Layer 10 of a small transformer language model trained on English Wikipedia (14 layers, counted from 0, width 96).
A neuron adds its activation times its output weights to the MLP's output. To switch it off is to set its activation to zero at one token and run the rest of the model.

Output weights of the MLP neurons that the questions are about. A number n stands for n times 0.0068.
n71: 5 -17 -2 -25 -17 -36 -41 33 -7 -23 16 -67 -12 36 -4 -43 -2 70 -4 -10 -9 32 -57 10 -4 53 44 -10 16 -25 -1 17 6 49 19 20 34 0 23 -31 -1 -35 22 25 8 24 15 -39 7 -32 9 4 38 14 -34 15 43 -7 10 -8 -7 45 32 21 19 -32 -3 -47 -70 16 -25 -28 -31 9 15 -8 19 -25 -30 10 -17 -15 -34 26 -2 -4 42 13 -23 -1 -11 -26 -28 3 26 12
n87: 0 0 -5 10 28 -3 13 8 2 25 -14 -13 -32 10 21 12 -18 -17 18 29 -4 23 -35 -66 8 65 49 6 -22 -24 6 -39 -28 -6 -18 -7 -24 -15 -17 -40 -78 4 18 -51 23 8 -3 -51 -4 16 -14 20 2 59 -8 -16 1 3 14 -14 10 -23 -21 -6 -8 24 -12 -30 -7 28 -61 -9 25 2 -14 1 -15 19 23 -15 -20 7 9 -21 11 6 0 -24 12 27 -3 4 14 -31 -9 -41
n89: -11 -1 29 27 -10 -3 -13 -13 -10 -20 16 9 -5 -19 6 17 -13 27 -29 24 -3 18 12 24 11 3 -19 12 -1 -27 11 5 6 -25 -1 27 56 9 3 -12 -25 39 12 -19 -8 4 -13 21 -14 19 -7 15 -26 16 -3 13 -9 -6 47 -3 -30 -13 -40 14 -16 -27 -13 -15 31 2 -18 -8 14 24 20 -5 6 -18 -37 -19 14 -9 37 20 -19 -29 9 0 21 51 0 -24 0 15 -5 24
n103: -6 1 35 -16 8 4 6 9 -20 14 3 18 -17 11 11 24 -16 -34 -8 8 13 24 -24 6 9 13 39 -10 22 -10 3 8 9 6 20 -7 14 -11 9 11 -16 51 -10 26 24 26 -3 -8 -3 22 9 0 1 -38 -28 -3 -7 23 24 -9 -2 -29 11 -7 -28 -9 -4 2 -24 -7 -1 -21 34 -8 18 -3 -9 32 46 2 -20 11 12 11 10 -14 -29 16 19 8 10 25 5 -13 -30 47
n107: 4 -2 0 5 -33 18 20 10 -17 0 24 -5 7 16 6 5 12 7 -32 33 4 24 8 -29 -14 40 -9 8 14 28 -8 -8 1 -6 -15 -11 29 5 -25 -7 6 9 -49 -13 4 12 -2 24 -10 7 7 28 -15 1 14 -13 2 3 -7 -10 -9 -21 -3 -12 -25 37 -21 21 1 1 14 2 -17 3 33 -16 17 -16 7 -4 6 0 8 -13 12 -22 -20 5 6 8 -19 12 3 -3 -44 -2
n108: 1 -5 -2 11 -11 -1 -39 30 15 -30 6 -25 54 16 23 0 -3 21 7 17 -20 6 -17 -21 57 -27 -2 14 -4 -27 -14 -22 11 -12 33 25 -11 4 -30 15 43 -27 -4 27 19 5 -1 -7 -16 4 9 44 -1 39 12 13 14 -31 22 0 -22 17 9 -41 -46 15 7 37 24 24 31 -16 -22 -13 -9 19 9 -10 -21 7 -8 0 -52 19 3 -14 -34 -13 -30 -17 -24 8 -28 8 -27 -9
n120: -10 -7 -66 13 8 6 56 -31 -6 13 -27 -25 19 -50 -24 37 -35 28 9 -1 2 -7 -14 -1 -26 -8 -34 9 0 -8 -39 2 40 -22 20 11 -50 -32 -68 31 -1 32 -33 7 17 -24 4 -9 28 15 -45 31 -11 13 -20 -4 -34 5 -23 -13 -2 -16 -16 -23 -33 15 14 15 4 -4 4 -20 22 2 -10 -44 8 25 -8 -6 22 34 52 28 -4 -17 -23 4 48 17 19 17 -36 -26 8 -24
n131: -5 2 0 -16 1 14 22 -5 3 -16 12 19 35 -27 -12 7 -33 -52 -25 -17 26 -5 8 31 25 -49 -19 11 -9 0 11 -9 -22 11 -26 -9 -44 -22 8 -11 -30 13 -2 -24 2 -33 22 20 28 22 14 -43 19 -53 32 16 -16 21 -27 -41 -7 2 -27 6 -7 7 -31 26 8 1 8 6 -22 -9 -25 47 -5 5 18 -4 6 -17 -17 -4 -5 5 1 -53 -46 35 24 -20 5 23 29 26
n162: 7 -42 44 -56 0 13 33 -4 6 42 1 -8 -16 -17 14 -35 43 -21 24 18 37 52 0 45 -10 10 -11 -18 21 95 -6 65 56 25 56 19 27 -42 18 -43 31 34 -4 -8 31 -6 -16 19 -21 41 34 18 2 -63 -32 -12 39 1 -13 -22 49 26 6 22 15 -17 27 20 -23 15 -25 38 -71 7 33 12 -26 10 -60 -33 -60 32 -61 -14 12 2 6 9 20 -4 51 43 -6 -8 -1 4
n166: 16 15 -24 42 -5 21 -29 -26 21 -24 -4 47 19 -23 32 -31 19 2 42 -41 -13 -15 -23 -11 17 56 33 -30 36 -1 -20 -28 34 40 2 53 -6 -47 2 -20 72 -31 -36 -41 -11 14 8 27 -25 -16 -6 51 -8 3 2 10 -18 24 9 -26 19 26 -32 -19 -1 -5 -26 -41 -7 -22 11 15 -8 5 0 26 -43 8 34 21 45 -21 15 -5 -18 -35 -35 6 -21 17 41 -18 16 -14 30 -8
n167: -13 19 12 5 -1 -41 -6 24 -10 35 30 -18 -19 -25 8 32 16 0 -12 -6 11 2 8 -8 -4 -25 21 -21 -27 18 -26 1 -12 -20 1 32 -4 5 -23 18 -2 -18 -8 -11 -10 -3 40 -27 22 -6 -21 -29 -8 0 20 25 -12 -2 -26 -6 -12 10 -14 -23 2 30 42 -43 -9 20 22 35 -11 10 33 -20 -3 -11 -11 4 13 -27 38 -8 -11 20 29 17 -8 -15 -6 25 1 -25 -1 1
n169: -29 34 -3 -23 27 69 -8 48 -6 25 -14 13 0 7 38 -9 -35 -33 -41 2 0 -14 -18 42 21 28 -20 8 -1 -45 -4 -68 -18 -36 8 -21 43 41 11 38 -33 14 30 -40 -21 -34 -5 -1 45 10 -2 -9 25 10 12 -28 -11 -22 -38 26 -14 29 -3 13 -9 -5 9 -13 5 -34 -38 12 13 -24 -25 17 -8 10 -2 -9 -40 27 -20 -2 -34 -5 -8 -15 10 -16 -3 -35 -11 -5 -2 9
n173: -5 18 3 -1 16 49 40 -16 39 8 24 -52 -61 -18 -5 -22 -22 1 -38 26 -6 -5 -12 -13 -24 83 0 3 -2 -13 3 4 -9 7 7 4 4 37 -21 13 10 -6 -6 -5 35 -21 -10 17 -18 -19 12 -18 -5 -4 -39 7 15 13 -26 -41 -18 -1 -15 -3 -25 -8 -31 -45 3 2 -22 1 27 16 13 7 -17 -18 45 -20 4 4 -7 -29 31 -8 -15 -9 6 -10 -7 15 23 0 -10 -13
n192: -1 18 12 -7 0 -7 17 -36 5 -20 1 15 -19 -16 4 -6 10 -11 8 -9 19 -41 -35 -42 -51 -5 -17 16 7 -34 -21 -27 9 -6 -14 -13 39 -4 -12 -4 -22 1 -16 28 22 13 14 14 -35 17 -32 14 26 18 20 13 12 -17 19 0 -7 -6 15 -1 13 10 -10 8 -38 -50 21 -9 -7 -36 13 24 -31 13 7 -2 2 -10 -44 1 44 23 14 -5 4 -38 -26 -4 16 5 9 1
n220: -30 34 -9 -8 -9 1 45 -22 18 -44 -55 11 7 -41 40 6 -16 -50 -10 25 35 -29 34 -2 27 14 -9 -36 -4 -42 -23 19 -21 -57 -12 -31 5 13 31 -2 5 -23 35 -4 24 -18 -10 35 7 -7 -34 -15 -3 -15 33 -29 -58 -31 27 -30 -12 25 -4 10 -40 -20 14 6 58 -11 4 -35 36 8 -44 -31 -18 -18 -20 -31 10 31 14 -6 -15 13 7 16 23 23 -25 19 -11 -8 2 24
n242: -1 -18 15 0 -22 6 4 -39 4 9 -30 4 0 11 4 -21 14 -2 -39 5 -10 -9 -17 32 -19 9 -2 -12 1 26 5 23 12 -21 7 -31 77 14 -21 16 -4 6 -27 -6 -9 -32 1 -29 -30 23 42 -20 -25 21 14 3 16 11 -14 -36 -8 4 -21 -19 -21 4 -3 14 50 2 5 18 -19 24 10 37 2 -11 2 -6 -4 29 -3 -6 -4 23 36 1 13 32 26 -5 -16 10 -1 14

Each question names a token from some text and the token that comes next. It shows the activations a of the neurons there, in the order above. A number n stands for n times 0.061.

Then comes g, the gradient of the next token's log-probability with respect to the MLP's output, scaled to length 1. A neuron's effect is roughly proportional to its activation times (output weights . g). A number n stands for n times 0.0043.

"government ", then "facilities"
a: 0 -3 2 23 -2 0 6 -1 2 0 0 1 2 -1 -4 0
g: 33 -18 29 -44 12 -3 7 -10 35 -39 56 4 30 3 -17 7 -36 -3 -12 -21 -32 -16 27 23 21 7 -11 4 -20 14 17 -6 11 5 32 -11 -18 -70 19 -12 -8 6 17 -22 -13 62 13 -3 21 -7 13 4 15 23 -56 -35 33 -9 -12 13 -19 -19 -39 -17 7 14 -10 10 1 -25 8 -1 0 -10 0 15 14 38 19 -3 -12 30 -18 52 42 -11 -43 16 10 31 -7 -19 5 3 -25 -31
Which two neurons, each switched off alone, lower its probability most, in order? n103, n220

"Jorge ", then "Raf"
a: -3 -4 1 2 -1 -2 -1 -3 7 0 10 2 -2 2 0 -2
g: 21 -29 -45 -28 -5 0 49 0 6 23 -18 9 -17 6 24 -18 -9 16 50 14 -27 42 0 13 -14 0 -20 12 -19 -27 -10 -4 32 20 -18 -18 -16 53 11 -2 5 14 -7 -17 37 0 22 -34 -29 8 8 3 40 -40 -9 -21 19 -11 5 4 15 32 -37 -5 -25 10 15 19 24 -18 -2 12 -2 -7 -7 -48 -5 4 -24 -1 -25 -10 -30 -4 47 -3 -15 -22 -15 -8 -44 5 -55 53 3 -54
Which neuron, switched off, raises the next token's probability most? n167

"Vig", then "ón "
a: 0 0 5 0 6 -3 -1 0 6 -1 2 -1 -3 0 -1 0
g: -7 15 7 -40 -18 -12 -61 10 20 17 -23 -31 -23 30 35 -18 34 6 -13 4 13 29 14 -4 14 5 1 -12 25 -8 27 -12 -13 -5 43 2 11 31 -17 -40 31 20 46 58 -22 13 -18 5 13 -1 -6 -35 -1 -24 19 -14 6 37 33 -31 9 5 52 21 -22 -57 -6 -8 30 31 -8 17 0 8 22 31 21 -13 29 40 -36 1 -7 -25 -37 2 -7 15 22 11 4 7 -28 -10 9 6
Switching off which neuron hurts the next token most? n162

"a ", then "m"
a: 0 -1 -7 2 -2 3 -12 -13 2 -5 0 4 -2 13 -2 0
g: 12 -23 -38 -41 16 -1 7 13 -41 16 26 5 10 -19 -15 -28 -19 31 23 -3 4 -39 -30 19 3 16 66 -8 27 -9 -14 7 17 39 -9 -14 22 35 43 3 12 10 -21 -1 -34 16 14 13 -9 -8 15 44 41 -3 30 -28 -5 13 -6 22 -7 34 -10 -23 39 15 -50 32 -24 -13 8 -19 -5 1 38 14 0 18 -5 -22 16 14 -1 -26 46 -28 -47 22 -15 35 -1 6 31 -9 25 3
Switching off which neuron hurts the next token most? n192

"its ", then "fin"
a: 3 2 2 13 -1 -2 -1 -1 2 4 0 0 3 5 0 11
g: -4 31 -4 13 30 -10 20 25 -3 -3 -67 -7 -3 23 25 -22 9 14 37 1 17 24 -8 9 -35 10 -3 13 -9 22 25 -26 13 -4 45 20 -14 -17 -29 -39 31 25 1 16 64 -11 -35 -5 18 35 12 12 -27 -12 -5 -34 -12 -15 12 -4 9 -18 -23 16 -14 -6 -17 24 7 14 25 -28 44 -24 -15 -59 -9 -20 -14 6 10 -14 -21 29 34 -29 -17 -39 1 52 -15 13 45 -11 -4 1
Switching off which neuron hurts the next token most? n103

"\n\n", then "=== "
a: 3 34 -1 1 -2 0 0 -10 -18 -1 1 0 70 1 4 3
g: -18 20 -31 4 7 11 36 -1 29 -20 43 -14 -15 10 -6 -44 -21 -48 0 10 -12 -53 -31 41 15 4 29 -41 3 -9 4 14 -13 -25 -1 -13 -15 -11 -1 3 -17 15 0 0 -3 -76 -28 -3 7 -8 6 -15 -25 4 -11 -23 -18 36 -19 -18 29 17 1 -35 13 29 -31 -24 33 10 48 -2 -13 0 15 -42 -7 16 -2 -1 -30 18 -12 -27 -7 3 -16 -8 21 -16 27 -4 -6 -28 0 76
Switching off which neuron hurts the next token most? n173

"Sup", then "p"
a: 2 -6 15 -1 35 -2 2 0 3 1 0 0 -3 2 2 -1
g: 33 -51 -46 33 9 30 -27 -11 -23 -30 18 -8 -12 -18 -4 10 16 -24 -61 12 -32 -19 -50 3 32 13 27 5 -20 -14 44 24 -24 8 -39 1 -6 25 -4 -14 -10 -17 -21 21 -3 6 -25 -8 -57 -12 8 38 14 -31 26 -6 -4 18 24 4 9 -36 -2 -12 24 11 -24 8 -25 20 -3 -37 7 -3 -11 8 38 -29 -10 7 25 31 -2 -23 51 -14 -9 -30 31 7 -5 19 -29 -16 3 -14
Switching off which neuron hurts the next token most? n107

"al", then "chem"
a: -2 1 4 -2 0 -3 1 0 0 0 -1 -3 2 1 -2 -2
g: -6 -30 -16 24 51 4 -32 -13 -19 26 4 -1 -1 26 22 -15 -6 -33 15 14 -33 -5 40 17 -2 1 4 29 -12 17 -5 -15 -21 -6 21 -4 -5 5 9 7 -8 -19 -39 18 4 6 -50 -34 26 53 21 -38 2 -45 -3 15 34 44 15 -26 -26 -58 -7 22 6 -4 8 28 9 -1 -22 9 -26 -18 34 17 -17 23 33 -3 2 -17 -12 24 4 7 -40 -67 1 -18 -20 -21 -18 -32 7 -36
Switching off which neuron hurts the next token most? n220

"was ", then "said "
a: -17 32 -1 0 -1 0 -1 1 2 2 1 2 2 2 -1 -1
g: 15 23 -41 -9 49 -5 12 -51 11 19 -30 37 -11 1 -1 0 3 -26 -25 41 -22 11 65 30 -3 11 -40 -10 38 -16 18 2 -15 -20 -15 33 -11 33 -26 -9 17 5 12 20 18 -7 -25 34 29 -1 -29 5 -2 -36 -28 38 41 38 16 -5 -6 31 7 18 -12 46 0 -17 -39 23 7 4 -10 28 5 -13 -14 6 2 -14 2 2 27 -18 -26 -21 -3 23 -4 10 15 27 31 -6 50 -27
Switching off which neuron hurts the next token most? n71

"Goal", then "keeper "
a: 1 -5 -2 0 11 -3 -2 0 9 -1 4 0 0 2 3 2
g: -17 17 15 -31 -1 3 -4 -39 2 7 -63 -18 13 14 -4 5 39 22 -22 -13 5 -26 1 23 -21 -22 -33 3 6 -3 -4 35 -7 24 12 -18 -1 14 -18 -42 -22 2 20 -11 -10 -17 -13 -5 -4 -74 -3 -24 18 -17 -25 -25 -18 -32 -11 -4 -41 -1 36 -10 6 -18 35 26 3 -6 16 -6 12 -5 59 -31 4 -33 5 -3 -11 32 35 -15 -5 6 59 39 32 48 -2 33 18 20 6 7
Switching off which neuron hurts the next token most? n87

"\n\n", then "According "
a: 2 38 0 4 -1 -2 4 -13 -15 0 0 1 75 1 4 2
g: 27 -3 10 -32 8 -14 -12 -6 10 5 17 23 12 20 -12 -24 54 2 26 9 18 44 14 -45 22 -11 -2 44 37 1 16 -37 19 50 45 9 -8 27 -50 -29 -21 -22 11 34 -22 54 31 3 -31 -4 -34 32 -21 -3 17 5 18 10 20 -18 -1 35 -22 7 7 25 46 -22 -26 -10 -22 36 26 24 12 -5 -8 19 -2 35 10 46 0 -4 -4 -13 18 24 -8 16 -8 5 -11 -17 -11 10
Which neuron, switched off, raises the next token's probability most? n173

", ", then "a "
a: 3 -1 1 2 0 -4 1 -37 1 -2 1 0 0 0 -1 -1
g: -5 42 10 -11 34 39 4 -6 8 -27 3 -47 -7 24 0 -21 20 14 4 3 -18 32 -6 5 24 10 55 -11 12 22 22 42 -13 39 -1 7 5 -17 31 -55 -13 -21 15 6 -13 0 -38 -9 -16 8 12 11 -12 44 12 27 -7 4 -14 10 -3 24 -45 8 25 -16 50 36 -52 22 -16 19 -12 29 46 -4 -2 -30 12 14 8 27 -22 -40 -3 31 14 -13 -6 2 -15 -9 1 12 -56 -28
Which two neurons, each switched off alone, lower its probability most, in order? n131, n71

"ar", then "án "
a: 2 1 11 0 2 -29 -4 0 2 -7 0 -2 1 1 1 -2
g: 18 -18 -2 -43 -28 -24 22 -45 19 27 4 20 -16 31 11 -4 -2 -4 -2 -29 33 -1 -13 35 -34 8 -21 -3 9 -12 -36 20 39 26 28 48 4 6 33 -29 -22 7 -5 -10 -3 -7 -36 22 -21 -43 21 -17 -39 9 -4 -21 14 -5 21 -31 -8 26 1 -5 20 -4 -12 -8 14 9 0 -16 15 31 -2 -23 32 -16 -23 26 -1 -10 -6 -13 -8 -26 66 -6 30 -19 65 -41 -42 -24 -7 14
Switching off which neuron hurts the next token most? n108

"sign ", then "to "
a: -12 5 1 0 1 -2 -6 -6 7 4 -1 -3 -6 -1 2 -4
g: 9 6 17 6 32 30 6 24 -20 -10 15 -28 -20 -68 10 50 5 12 12 9 -16 3 -15 9 18 -8 44 2 31 14 -11 -18 -20 -35 -20 -12 0 -28 -67 -3 -21 3 -30 -46 4 16 -30 -8 -3 -18 -5 8 7 -22 12 -6 -22 -7 3 46 1 19 28 -22 18 10 24 33 33 -4 22 -5 23 -18 1 -20 -22 -9 -22 23 17 -22 -20 2 -10 -43 27 -2 50 47 -15 28 5 14 -39 -42
Switching off which neuron hurts the next token most? n71

"| ", then "Player "
a: 0 -1 3 2 0 -1 -5 -1 4 -4 1 0 7 -1 -14 -1
g: -1 25 40 -7 -7 48 -49 18 -5 1 0 -11 42 -17 -17 6 30 -5 3 -6 -45 13 36 43 9 19 39 24 11 2 9 -22 24 13 -17 9 -3 -27 -18 -17 4 35 -34 20 6 13 13 -2 -10 -5 -7 -23 35 5 17 13 -21 44 -13 9 -11 -31 -3 -11 11 -4 -20 -11 -34 -34 13 11 -18 -34 7 15 67 -20 7 -26 13 -30 -8 -36 -14 26 10 12 48 48 6 50 -19 17 -3 31
Switching off which neuron hurts the next token most? n220

"ler ", then "den"
a: -3 0 2 3 0 0 6 -17 -2 0 14 3 -10 2 -3 2
g: 11 31 -38 34 19 22 16 2 -15 11 6 0 -30 -20 7 4 -8 -23 28 28 -29 7 5 20 -23 -16 39 -12 2 15 7 -43 -1 4 13 34 0 25 -44 -17 -3 69 17 25 -17 2 -45 14 22 17 8 -19 1 61 19 29 11 8 67 -17 30 -30 3 -7 -2 5 -13 22 -13 -1 4 4 28 43 16 -7 10 -11 -15 -41 17 16 31 -46 0 -13 -22 -33 16 -13 -8 -25 -31 -7 -24 -16
Which neuron, switched off, raises the next token's probability most? n173

"é", then "tar"
a: -1 0 8 -2 -2 4 -7 2 2 -6 1 -1 -5 0 -3 -2
g: 2 -29 8 23 49 4 8 13 3 28 16 9 21 -41 17 -48 -8 15 -7 -7 -5 14 16 -20 36 8 -15 39 -8 39 0 -11 24 32 -27 -6 17 11 -46 30 -1 -10 -16 -14 -28 -59 1 5 -14 0 -35 14 13 -23 20 11 -3 6 -40 4 -11 -8 -11 25 35 9 -24 32 16 -7 -27 -19 3 -10 -36 13 52 62 -5 -14 46 -36 13 23 -3 15 -17 21 29 -16 36 -17 11 -16 22 31
Which neuron, switched off, raises the next token's probability most? n120

"claims ", then "that "
a: -11 40 0 11 -4 -1 0 -4 4 -4 1 1 53 1 -2 0
g: 7 20 2 3 52 8 -12 18 -1 3 -16 36 21 45 -12 -19 5 -4 -19 48 -30 25 32 10 -11 -4 8 -41 15 8 17 19 -7 19 10 36 -38 8 8 5 -5 -10 20 1 32 50 -39 -12 -7 -33 -15 12 -20 -21 -6 -29 47 17 -14 -27 0 38 16 3 14 -18 -4 -26 -50 18 -17 10 11 12 67 5 -11 17 20 -10 19 5 6 -35 31 21 41 -9 2 17 5 -24 19 -55 10 29
Which two neurons, each switched off alone, lower its probability most, in order? n173, n87

"| ", then "DF "
a: 0 1 0 1 -3 1 -1 2 5 0 3 3 -1 1 2 1
g: 27 -8 6 27 13 -17 1 -12 -9 20 16 -1 -24 9 1 25 -11 -14 -38 47 6 -24 4 25 54 -50 65 -6 -7 -22 35 26 -1 -5 -11 -6 7 -25 -5 27 -3 -6 -26 -33 -25 7 -14 -7 10 1 -7 -54 13 6 14 -19 0 4 6 -11 -18 -11 -2 1 14 13 -23 13 -20 12 -40 47 1 56 -38 10 5 -9 15 4 1 -60 20 -39 -58 -36 -34 -20 29 15 10 13 -1 -1 -5 -11
Which neuron, switched off, raises the next token's probability most? n162

"that ", then "Be"
a: 1 94 0 10 -2 0 -7 -8 3 -3 0 0 43 -3 -1 0
g: 12 11 -11 8 -35 -18 30 4 -10 5 -23 -3 -13 -18 40 -13 -19 15 -20 -19 -7 -1 -43 22 -5 -11 -14 16 -6 8 -29 6 6 10 4 -44 23 25 -52 34 2 -21 -14 28 -25 -4 37 21 -32 29 59 -15 -14 -24 -17 -34 -17 8 -17 7 -19 -26 15 4 -21 -17 6 9 7 13 30 -6 43 -25 12 13 -3 22 6 23 -6 -7 -26 94 10 3 -1 -28 -7 24 40 19 24 42 13 27
Which neuron, switched off, raises the next token's probability most? n87

"\n", then "- "
a: 2 50 0 2 -2 0 3 -11 -12 -1 0 1 73 1 4 2
g: -3 12 -26 -9 -17 29 7 39 -60 -26 -14 4 11 -5 0 41 -42 -5 24 -23 -17 13 41 14 7 -13 -36 -15 21 9 -19 0 8 -17 -36 14 11 -28 6 -12 1 -26 -20 -33 17 33 -5 -13 -7 17 -16 -6 -9 -25 -11 14 -20 -7 4 -23 -27 -16 -42 3 -40 11 22 40 34 -32 -1 -2 12 21 -29 -10 -16 -15 7 18 38 8 36 34 6 -31 -38 17 29 48 19 35 -1 19 -15 -64
Switching off which neuron hurts the next token most? n162

"oun", then "c"
a: 1 -5 1 -3 0 6 -6 0 1 -25 -4 9 0 -3 0 0
g: 2 -84 2 25 24 11 22 0 -29 28 43 -32 -2 -11 -9 -25 -15 33 -25 21 10 17 -24 -3 4 6 -10 4 17 -20 8 1 -44 31 7 -52 2 0 1 1 -41 11 -3 -2 18 28 9 15 -17 -13 -4 -22 38 -6 0 28 11 -24 9 -23 11 -27 39 37 66 29 -6 18 9 -9 10 -6 2 18 3 9 10 -22 -5 10 -33 31 4 5 10 50 -32 39 18 -2 30 34 1 13 -4 -40
Switching off which neuron hurts the next token most? n166

"same ", then "with "
a: 2 -1 0 0 3 -5 -1 6 3 2 0 -4 -1 0 1 0
g: -19 29 20 34 2 -3 35 33 62 4 23 -3 41 -1 -15 32 13 23 -2 -22 -6 39 20 -40 -16 -9 -14 -18 23 -5 -10 21 10 -24 1 27 -18 34 26 35 -10 27 -9 -23 -3 -21 14 6 7 14 -26 -14 -5 40 21 7 -23 -9 -12 16 14 -6 8 -3 -3 -9 61 47 12 -28 -32 -2 7 -47 -11 -25 28 -14 26 8 18 53 -3 -34 -23 -33 20 -25 -8 6 19 3 31 1 -28 -39
Which neuron, switched off, raises the next token's probability most? n71

"B ", then "("
a: -4 3 0 2 -3 1 -5 -15 4 -4 -2 4 -2 -3 -3 7
g: -7 21 32 29 10 -9 -1 26 -19 20 3 32 -10 -19 -18 2 13 -18 66 36 -30 9 37 -17 12 -13 -45 -4 16 -13 20 -1 -32 -1 -47 -3 10 -31 17 4 -11 -55 -6 -1 3 31 3 -35 -22 19 0 -34 -22 -14 -8 -54 -30 -47 24 7 7 -10 39 5 17 -9 15 -6 14 -34 -8 -18 -9 -5 -15 29 -28 -20 10 -41 43 27 12 -29 9 -27 -19 -27 14 11 6 22 -3 14 24 -40
Switching off which neuron hurts the next token most? n71

"chn", then "ya"
a: -1 -6 -1 0 -30 -2 -4 2 4 -6 -1 1 -4 0 -2 0
g: -8 -5 -24 -2 31 1 5 29 -34 13 1 15 -22 21 -2 7 1 -6 -8 22 -5 3 30 15 27 -16 -3 -28 26 19 -2 11 30 8 -7 -43 14 0 25 33 -13 -29 1 -19 -63 -5 5 -38 -13 47 -50 -21 0 27 25 -26 28 35 -27 30 -15 -15 -28 0 -23 11 -47 26 7 10 -33 0 6 -11 -1 17 -30 26 -25 7 13 29 3 40 34 -19 -17 -1 -58 -18 9 -20 3 -7 15 64
Switching off which neuron hurts the next token most? n173

"The ", then "man "
a: -4 -2 0 -1 -1 0 -4 -9 0 0 1 0 13 -1 1 0
g: -8 16 -18 44 -6 35 16 -3 -21 -4 -26 -30 14 -63 13 42 52 -12 -4 -2 -17 -26 -19 31 1 0 -2 -11 26 -18 -1 -4 3 -14 2 0 21 33 24 2 -15 26 6 -12 -9 37 17 9 -13 -19 26 -25 -13 4 57 9 -16 19 38 -20 -3 -8 -27 -18 -13 -9 6 8 12 -55 6 -19 43 41 18 -27 43 -20 -1 7 55 16 30 -31 -8 -28 12 -19 7 10 -29 49 -16 -10 -11 -15
Switching off which neuron hurts the next token most? n71

"MEX ", then "| "
a: -5 -1 4 0 -10 -1 -1 0 0 0 0 -1 -1 3 4 -11
g: 19 28 -6 19 -12 36 -9 37 23 14 51 -2 7 2 4 12 38 11 -28 15 -12 28 42 10 50 3 -45 -14 -2 -2 12 18 1 -17 -35 57 4 -4 -9 -6 12 6 37 -34 -2 19 -2 -10 15 -17 -38 -27 -5 -26 -19 1 -26 -23 5 -10 -6 -40 -1 -10 28 -14 8 -24 16 -60 -50 -2 26 -18 -41 26 18 -3 5 10 20 3 19 -19 15 -25 -35 -31 16 24 -37 7 -6 5 -10 -49
Switching off which neuron hurts the next token most? n242

"Al", then "chemical "
a: 0 -7 3 1 1 -3 -1 0 2 0 -1 1 0 2 0 0
g: -20 -17 -19 9 24 1 -49 -15 -6 -1 45 -16 9 39 41 -64 -46 21 7 22 7 -11 7 -26 12 28 18 -13 3 -22 1 -6 7 24 -13 -26 25 18 46 -10 -13 -1 -19 25 -12 21 -32 -51 -9 23 12 38 16 -53 2 32 -8 12 6 7 22 -41 -3 19 15 -7 16 -5 60 18 -19 -19 -7 -7 6 46 -33 28 16 -22 -11 -3 7 2 -2 21 -34 -18 18 34 22 7 1 -22 -20 1
Which neuron, switched off, raises the next token's probability most? n87

": ", then "the "
a: 3 53 0 8 -1 -3 1 -18 -8 -1 1 1 43 2 3 0
g: -24 39 7 16 8 45 -26 -32 -21 -25 26 -24 0 23 -30 -31 -1 1 8 21 -41 19 28 -25 -30 44 -10 -18 -42 14 -6 33 8 18 -4 -16 5 -17 45 -40 -8 14 44 -22 33 12 -18 1 2 23 -16 -14 0 30 -43 -5 8 28 -2 29 5 22 13 9 35 -33 38 -1 -19 14 -14 -24 -3 9 21 -34 -33 -13 8 -28 18 -8 -24 -34 -4 8 41 -7 -7 15 0 -11 -2 6 -68 1
Switching off which neuron hurts the next token most? n87

", ", then "even "
a: 4 46 0 7 -1 -5 8 -18 -7 1 1 1 62 4 1 1
g: 24 2 -5 -12 -15 -35 -11 5 -4 23 -27 -11 -34 -16 -6 36 18 -27 -6 12 -4 0 23 -27 -3 -10 38 -9 -9 19 17 27 46 39 17 -11 11 -47 -13 -19 -1 3 42 -38 49 15 -13 8 -2 4 -10 27 11 15 -10 -4 48 2 -4 -5 6 -27 -14 -17 -3 16 0 -2 -29 48 1 -22 -45 15 -63 -6 -9 22 20 -81 3 17 -2 -15 -39 -13 23 -43 -28 -9 -5 -8 11 -12 -18 17
Switching off which neuron hurts the next token most? n87

"My", then "k"
a: -7 -2 40 10 37 -9 2 -1 4 0 0 3 0 0 1 -1
g: -16 -33 -18 26 -44 21 30 30 9 -31 16 4 -25 -23 2 20 -5 3 -34 3 -35 5 16 4 16 14 -3 34 -36 18 1 40 31 0 29 -32 -13 30 -13 -67 26 27 6 -11 -29 -2 39 -21 -16 -8 -26 -13 32 -8 26 9 27 32 43 -5 -4 -32 -19 13 42 -6 1 -4 57 10 -30 -19 -13 -31 0 -10 29 3 -4 -43 -36 -23 16 -5 -12 -15 -43 -6 12 -2 23 21 0 9 -2 2
Switching off which neuron hurts the next token most? n89

") ", then "claim "
a: -1 8 1 0 0 -2 15 -19 3 -2 -1 4 31 0 -1 0
g: 18 24 -51 -26 -3 -8 -10 -35 -31 24 15 -43 -5 7 4 -7 -26 11 13 11 -20 -1 -3 35 -11 17 54 24 17 39 37 8 8 4 13 49 -21 -18 -46 38 -11 22 -16 40 7 -11 19 18 29 -33 8 -2 -29 38 10 59 -2 32 5 -17 -6 10 -10 -1 -2 23 -16 -13 8 26 13 9 -11 60 -45 -6 2 35 11 1 0 -14 32 38 -16 16 3 -16 19 -22 -6 6 -21 31 18 2
Switching off which neuron hurts the next token most? n120

"later ", then "used "
a: 0 18 -4 10 -7 0 12 1 3 -1 1 -2 28 -2 -6 -1
g: -14 -8 45 48 -39 -28 -19 -2 40 -5 6 34 -12 1 -3 37 -17 0 -37 -6 2 -3 29 -5 39 -4 6 24 20 3 25 35 -12 0 -4 59 13 -14 1 -25 -12 -8 -11 -14 19 48 37 -16 -5 -6 3 -4 -5 -28 4 -6 -4 -18 -35 -9 3 -34 -63 -22 11 -58 29 6 10 20 -14 1 -5 18 29 5 -15 20 6 -18 4 18 14 30 -14 8 -23 -27 0 41 3 -9 45 11 -36 -46
Switching off which neuron hurts the next token most? n87

"-", then "held "
a: -3 4 1 0 0 -1 -4 3 1 -1 0 -1 -1 -2 -3 -2
g: -10 54 22 -3 22 -2 62 -19 13 53 -50 29 33 -39 -36 30 2 9 9 8 -40 37 26 -8 -9 30 -31 -7 12 9 7 32 -24 -15 5 48 -16 -17 19 -27 14 4 27 -16 40 0 26 -1 16 -7 -24 -18 -17 4 -14 -13 -19 -3 3 10 -2 -15 4 -10 -30 -4 -3 -10 -25 13 -11 -25 37 8 -12 -8 -4 -43 -32 -6 0 -34 49 -10 1 -37 -22 -20 15 6 14 23 32 0 -18 -34
Which neuron, switched off, raises the next token's probability most? n120